Layer 3 of a small transformer language model trained on English Wikipedia (8 layers, counted from 0, width 128).
A neuron's activation on a vector x is GELU(weights . x), where the dot is the dot product.

Input weights of the MLP neurons that the questions are about. A number n stands for (n - 128) times 0.0024.
n186: 162, 138, 120, 148, 130, 95, 146, 92, 135, 183, 99, 108, 144, 47, 77, 114, 166, 140, 141, 190, 133, 143, 127, 113, 132, 185, 173, 94, 145, 164, 209, 75, 83, 105, 100, 132, 97, 125, 120, 114, 82, 139, 98, 99, 130, 111, 144, 131, 56, 159, 101, 177, 116, 81, 147, 94, 164, 143, 126, 175, 113, 171, 159, 151, 119, 147, 140, 129, 104, 139, 91, 118, 115, 122, 168, 95, 169, 158, 95, 117, 166, 115, 120, 144, 114, 159, 112, 120, 178, 96, 108, 95, 181, 146, 127, 135, 116, 110, 156, 126, 134, 131, 135, 115, 78, 146, 96, 121, 139, 119, 164, 92, 116, 135, 168, 127, 138, 117, 157, 91, 128, 150, 183, 134, 131, 148, 108, 137
n208: 162, 114, 142, 127, 137, 123, 64, 105, 121, 169, 132, 143, 164, 147, 86, 122, 186, 151, 165, 103, 77, 141, 131, 122, 148, 142, 167, 117, 159, 164, 97, 148, 111, 120, 107, 145, 85, 61, 162, 96, 222, 124, 166, 122, 89, 149, 128, 160, 51, 191, 141, 149, 98, 127, 39, 161, 172, 207, 122, 121, 95, 72, 109, 105, 152, 94, 116, 60, 55, 199, 106, 107, 143, 120, 143, 125, 99, 137, 125, 135, 93, 142, 115, 145, 133, 164, 74, 83, 88, 144, 122, 181, 81, 143, 143, 160, 154, 148, 102, 156, 170, 149, 115, 126, 180, 139, 145, 118, 37, 202, 34, 134, 48, 144, 81, 121, 160, 172, 89, 118, 166, 131, 204, 138, 148, 131, 113, 133
n227: 140, 148, 130, 165, 124, 88, 125, 164, 96, 104, 142, 128, 162, 76, 113, 170, 95, 156, 121, 74, 141, 62, 119, 115, 121, 193, 167, 131, 130, 102, 184, 100, 160, 104, 143, 169, 139, 135, 81, 141, 149, 165, 161, 64, 136, 131, 141, 139, 85, 105, 109, 154, 69, 152, 80, 114, 139, 161, 100, 125, 137, 103, 173, 110, 185, 170, 130, 169, 138, 143, 113, 56, 141, 100, 106, 137, 103, 135, 114, 78, 139, 122, 178, 161, 183, 143, 166, 100, 110, 126, 104, 121, 133, 160, 124, 113, 153, 115, 151, 169, 128, 109, 131, 137, 121, 136, 158, 108, 70, 131, 119, 104, 100, 159, 100, 88, 164, 151, 107, 118, 145, 114, 145, 99, 162, 90, 134, 140
n317: 166, 152, 164, 166, 144, 134, 102, 143, 138, 224, 97, 98, 231, 138, 95, 106, 248, 140, 117, 113, 105, 88, 113, 89, 135, 163, 164, 112, 149, 120, 85, 122, 152, 67, 157, 197, 82, 100, 92, 154, 135, 72, 85, 145, 151, 169, 122, 143, 141, 182, 117, 114, 120, 100, 48, 175, 141, 131, 108, 116, 151, 85, 138, 131, 141, 109, 128, 119, 119, 151, 130, 33, 82, 130, 152, 117, 147, 104, 98, 185, 97, 92, 119, 127, 133, 141, 126, 143, 158, 136, 59, 133, 153, 131, 166, 150, 144, 121, 63, 192, 109, 151, 136, 120, 124, 203, 136, 117, 49, 156, 82, 86, 121, 101, 87, 110, 123, 94, 97, 177, 114, 130, 101, 110, 145, 192, 143, 107
n442: 177, 152, 163, 106, 176, 115, 157, 90, 147, 135, 209, 93, 99, 158, 103, 94, 176, 79, 183, 144, 126, 76, 79, 67, 166, 118, 151, 123, 162, 133, 144, 117, 170, 115, 104, 160, 216, 177, 136, 86, 126, 118, 85, 45, 112, 115, 110, 98, 105, 145, 116, 118, 151, 130, 156, 206, 114, 104, 139, 100, 91, 138, 130, 59, 107, 159, 174, 158, 48, 126, 188, 181, 89, 81, 138, 124, 174, 156, 126, 109, 60, 96, 163, 170, 109, 172, 90, 116, 112, 123, 142, 131, 133, 118, 117, 115, 133, 74, 93, 115, 89, 141, 160, 109, 91, 143, 91, 77, 80, 130, 171, 129, 123, 152, 158, 128, 98, 133, 209, 92, 133, 138, 132, 131, 139, 227, 154, 153
n460: 186, 137, 118, 134, 113, 93, 148, 105, 95, 137, 80, 124, 172, 99, 89, 139, 130, 94, 140, 81, 117, 79, 120, 129, 152, 155, 161, 140, 145, 124, 126, 112, 83, 76, 97, 133, 88, 113, 144, 131, 161, 157, 160, 115, 146, 155, 105, 199, 105, 188, 107, 139, 146, 86, 110, 109, 178, 132, 150, 143, 121, 129, 185, 106, 113, 97, 190, 119, 86, 112, 146, 61, 89, 160, 160, 67, 134, 138, 111, 131, 156, 120, 97, 125, 110, 119, 96, 102, 85, 121, 95, 110, 79, 134, 182, 104, 77, 145, 97, 158, 185, 112, 99, 112, 109, 92, 138, 128, 143, 159, 195, 121, 135, 180, 82, 121, 160, 202, 84, 163, 200, 128, 156, 172, 166, 99, 140, 104
n477: 118, 177, 128, 122, 132, 132, 196, 100, 181, 116, 92, 160, 122, 85, 102, 139, 123, 130, 137, 143, 149, 87, 121, 112, 175, 168, 144, 133, 172, 149, 144, 148, 139, 97, 118, 122, 114, 72, 162, 192, 115, 150, 119, 99, 162, 87, 143, 147, 110, 194, 125, 140, 135, 46, 103, 118, 127, 124, 140, 151, 189, 142, 146, 136, 111, 95, 181, 152, 102, 160, 152, 114, 122, 80, 218, 114, 129, 91, 101, 135, 113, 116, 121, 100, 98, 136, 86, 147, 128, 102, 122, 123, 91, 103, 154, 142, 130, 107, 151, 126, 169, 131, 89, 91, 110, 118, 113, 162, 137, 119, 186, 100, 135, 135, 103, 70, 98, 148, 97, 143, 164, 129, 113, 164, 124, 104, 184, 167
n502: 134, 148, 166, 81, 115, 155, 146, 139, 129, 129, 159, 146, 166, 130, 130, 144, 137, 124, 122, 125, 167, 128, 133, 128, 126, 118, 100, 95, 136, 160, 123, 112, 182, 179, 125, 139, 110, 99, 157, 135, 148, 107, 135, 147, 74, 73, 188, 171, 66, 116, 164, 135, 109, 165, 164, 125, 48, 177, 119, 135, 59, 169, 137, 156, 146, 151, 164, 103, 89, 81, 129, 110, 117, 92, 74, 114, 75, 144, 114, 56, 149, 122, 117, 147, 180, 136, 108, 165, 108, 118, 124, 139, 167, 186, 148, 150, 150, 209, 130, 123, 94, 105, 111, 98, 86, 136, 144, 106, 88, 179, 151, 150, 115, 150, 152, 77, 104, 100, 92, 126, 106, 136, 73, 111, 130, 184, 112, 165

Each question shows a token from some text and the vector x that enters the MLP there. A number n stands for (n - 128) times 0.061.

" T": 105, 123, 117, 113, 144, 139, 147, 124, 113, 129, 155, 147, 137, 133, 143, 110, 113, 135, 101, 146, 82, 151, 147, 125, 97, 93, 148, 131, 126, 117, 125, 160, 143, 138, 128, 126, 98, 148, 136, 153, 148, 116, 144, 134, 143, 132, 121, 136, 116, 127, 118, 124, 119, 150, 119, 97, 142, 130, 142, 120, 137, 119, 109, 113, 144, 138, 106, 133, 158, 106, 118, 137, 106, 131, 120, 166, 116, 131, 137, 120, 121, 151, 149, 132, 102, 88, 119, 138, 129, 108, 103, 124, 94, 126, 124, 109, 123, 120, 140, 112, 150, 142, 138, 136, 137, 131, 142, 157, 129, 155, 115, 121, 163, 156, 119, 130, 142, 119, 111, 102, 144, 134, 131, 130, 129, 123, 123, 136
The neuron with the highest activation: n208

" 2025": 117, 158, 108, 120, 114, 114, 137, 144, 114, 106, 92, 160, 163, 137, 139, 125, 141, 142, 150, 109, 105, 130, 164, 142, 108, 154, 134, 146, 130, 105, 119, 139, 148, 127, 126, 127, 117, 124, 127, 140, 133, 105, 126, 103, 129, 152, 111, 114, 140, 114, 134, 105, 161, 124, 120, 116, 144, 159, 141, 154, 149, 150, 118, 117, 123, 131, 107, 132, 152, 126, 142, 119, 127, 132, 113, 149, 136, 114, 145, 114, 128, 118, 130, 108, 145, 125, 127, 109, 139, 127, 118, 146, 121, 116, 109, 127, 107, 102, 116, 124, 164, 183, 103, 160, 124, 144, 132, 171, 131, 116, 134, 114, 140, 145, 102, 124, 131, 108, 137, 106, 137, 98, 117, 89, 140, 131, 136, 122
The neuron with the highest activation: n317

"|": 128, 87, 102, 122, 124, 143, 115, 109, 126, 134, 98, 141, 136, 122, 143, 117, 121, 138, 124, 117, 142, 120, 154, 112, 60, 128, 175, 160, 121, 132, 128, 122, 126, 123, 127, 157, 140, 128, 118, 136, 151, 141, 133, 131, 126, 150, 107, 110, 119, 148, 107, 121, 141, 158, 119, 119, 127, 131, 149, 120, 131, 126, 120, 133, 117, 123, 130, 121, 145, 110, 116, 123, 140, 128, 132, 173, 153, 108, 120, 123, 137, 129, 139, 116, 110, 105, 110, 127, 128, 132, 135, 124, 119, 128, 113, 128, 115, 97, 154, 123, 129, 150, 127, 131, 120, 126, 123, 177, 142, 123, 120, 130, 146, 147, 138, 162, 138, 134, 114, 113, 158, 111, 100, 110, 151, 135, 157, 141
The two highest activations, in order: n460, n227

" Ma": 142, 137, 136, 121, 135, 128, 120, 133, 148, 94, 151, 135, 118, 120, 141, 126, 162, 125, 108, 131, 127, 129, 155, 120, 103, 96, 128, 149, 82, 127, 127, 142, 133, 136, 99, 120, 158, 123, 117, 137, 138, 124, 156, 128, 135, 131, 108, 127, 116, 103, 117, 149, 142, 141, 121, 134, 141, 149, 127, 132, 124, 132, 105, 98, 137, 105, 111, 138, 158, 99, 144, 167, 152, 116, 120, 159, 145, 101, 161, 125, 107, 111, 147, 142, 105, 90, 130, 140, 126, 108, 126, 129, 146, 135, 121, 132, 131, 90, 134, 104, 121, 161, 150, 132, 127, 121, 137, 157, 112, 116, 139, 127, 156, 130, 123, 129, 125, 110, 119, 101, 126, 112, 121, 116, 146, 119, 137, 148
The neuron with the highest activation: n442

"13": 126, 130, 128, 133, 141, 89, 140, 128, 117, 100, 115, 153, 124, 138, 105, 105, 133, 139, 100, 105, 122, 121, 147, 120, 139, 128, 173, 145, 114, 141, 118, 127, 133, 133, 100, 133, 114, 146, 115, 155, 97, 123, 128, 103, 128, 125, 121, 121, 128, 124, 101, 117, 155, 129, 116, 137, 145, 124, 164, 105, 135, 128, 136, 169, 116, 144, 118, 134, 133, 118, 118, 148, 155, 111, 142, 146, 134, 93, 143, 136, 108, 147, 136, 131, 123, 133, 131, 127, 159, 137, 129, 116, 148, 117, 125, 141, 118, 79, 125, 85, 115, 134, 157, 131, 93, 149, 139, 150, 121, 125, 128, 112, 141, 159, 126, 157, 117, 132, 113, 109, 137, 104, 114, 134, 164, 135, 135, 133
The two highest activations, in order: n442, n477

";": 131, 109, 121, 104, 144, 128, 145, 113, 105, 118, 102, 151, 121, 125, 117, 124, 151, 132, 123, 106, 107, 110, 145, 142, 104, 136, 113, 138, 107, 127, 110, 136, 109, 132, 123, 129, 101, 146, 143, 132, 140, 130, 120, 106, 127, 157, 96, 134, 120, 128, 131, 113, 131, 128, 125, 129, 147, 134, 124, 130, 143, 113, 145, 138, 109, 139, 123, 126, 143, 141, 120, 121, 151, 149, 127, 142, 127, 114, 127, 120, 116, 142, 144, 120, 130, 103, 120, 110, 124, 108, 127, 140, 119, 145, 141, 129, 127, 107, 139, 110, 154, 175, 117, 136, 131, 125, 145, 203, 119, 126, 152, 152, 137, 134, 134, 118, 94, 128, 126, 72, 122, 103, 152, 144, 169, 109, 146, 159
The neuron with the highest activation: n460

"e": 143, 106, 136, 127, 132, 133, 141, 128, 110, 127, 125, 109, 159, 150, 109, 121, 123, 146, 74, 141, 103, 133, 131, 122, 96, 137, 127, 145, 129, 137, 115, 146, 156, 106, 109, 122, 147, 155, 117, 124, 116, 100, 102, 141, 155, 174, 126, 93, 142, 139, 118, 126, 92, 152, 130, 131, 127, 131, 130, 139, 159, 146, 114, 140, 103, 135, 92, 160, 170, 121, 112, 117, 117, 137, 105, 148, 148, 133, 138, 128, 112, 154, 140, 132, 126, 108, 135, 127, 131, 147, 134, 156, 152, 95, 80, 128, 134, 130, 137, 145, 126, 152, 136, 149, 127, 138, 118, 131, 117, 125, 114, 142, 118, 96, 140, 115, 105, 129, 121, 130, 74, 104, 150, 140, 141, 124, 121, 135
Which neuron fires most, and how strongly? n317, at about 1.5

"our": 141, 141, 106, 102, 110, 155, 136, 120, 105, 116, 123, 158, 150, 152, 93, 136, 87, 142, 91, 116, 141, 130, 143, 123, 109, 137, 129, 156, 117, 117, 115, 130, 130, 132, 137, 109, 113, 122, 154, 136, 121, 133, 98, 118, 130, 188, 123, 112, 144, 77, 80, 117, 143, 122, 117, 135, 146, 127, 139, 151, 139, 148, 88, 149, 136, 176, 123, 123, 157, 132, 139, 141, 148, 117, 124, 126, 115, 119, 147, 124, 117, 157, 120, 108, 129, 115, 127, 162, 113, 169, 124, 139, 157, 136, 141, 114, 126, 134, 144, 142, 131, 135, 113, 133, 132, 141, 110, 136, 121, 144, 113, 137, 122, 120, 138, 135, 140, 118, 126, 77, 124, 121, 128, 113, 130, 114, 136, 138
The neuron with the highest activation: n227

"34": 108, 112, 109, 156, 141, 90, 154, 134, 90, 113, 110, 140, 119, 152, 115, 129, 148, 129, 118, 107, 135, 152, 139, 141, 173, 132, 163, 138, 89, 114, 105, 131, 143, 161, 122, 117, 110, 139, 136, 133, 112, 123, 128, 113, 127, 145, 142, 118, 144, 102, 116, 113, 147, 113, 148, 92, 145, 137, 156, 116, 167, 119, 125, 142, 136, 130, 124, 130, 126, 128, 123, 135, 125, 145, 132, 142, 143, 115, 137, 128, 108, 147, 123, 133, 102, 97, 140, 129, 158, 138, 102, 119, 120, 134, 124, 102, 103, 102, 138, 104, 159, 119, 149, 144, 125, 129, 137, 157, 132, 145, 139, 109, 148, 119, 120, 148, 110, 113, 115, 133, 104, 115, 117, 120, 163, 124, 120, 123
The neuron with the highest activation: n460

"60": 140, 109, 129, 152, 132, 103, 131, 120, 129, 101, 115, 138, 146, 125, 128, 112, 156, 117, 99, 124, 116, 149, 145, 115, 136, 121, 169, 156, 86, 116, 138, 130, 135, 135, 123, 149, 132, 168, 109, 135, 111, 117, 144, 118, 123, 105, 117, 128, 160, 90, 116, 116, 146, 120, 120, 128, 146, 118, 144, 151, 162, 121, 115, 129, 121, 133, 110, 111, 150, 125, 124, 121, 128, 117, 121, 143, 133, 95, 137, 149, 120, 137, 148, 131, 129, 106, 139, 163, 149, 127, 133, 121, 156, 136, 144, 141, 97, 78, 143, 117, 138, 127, 164, 134, 123, 139, 144, 147, 112, 124, 137, 112, 147, 144, 123, 157, 112, 101, 118, 75, 120, 105, 113, 113, 150, 109, 133, 139
The two highest activations, in order: n317, n227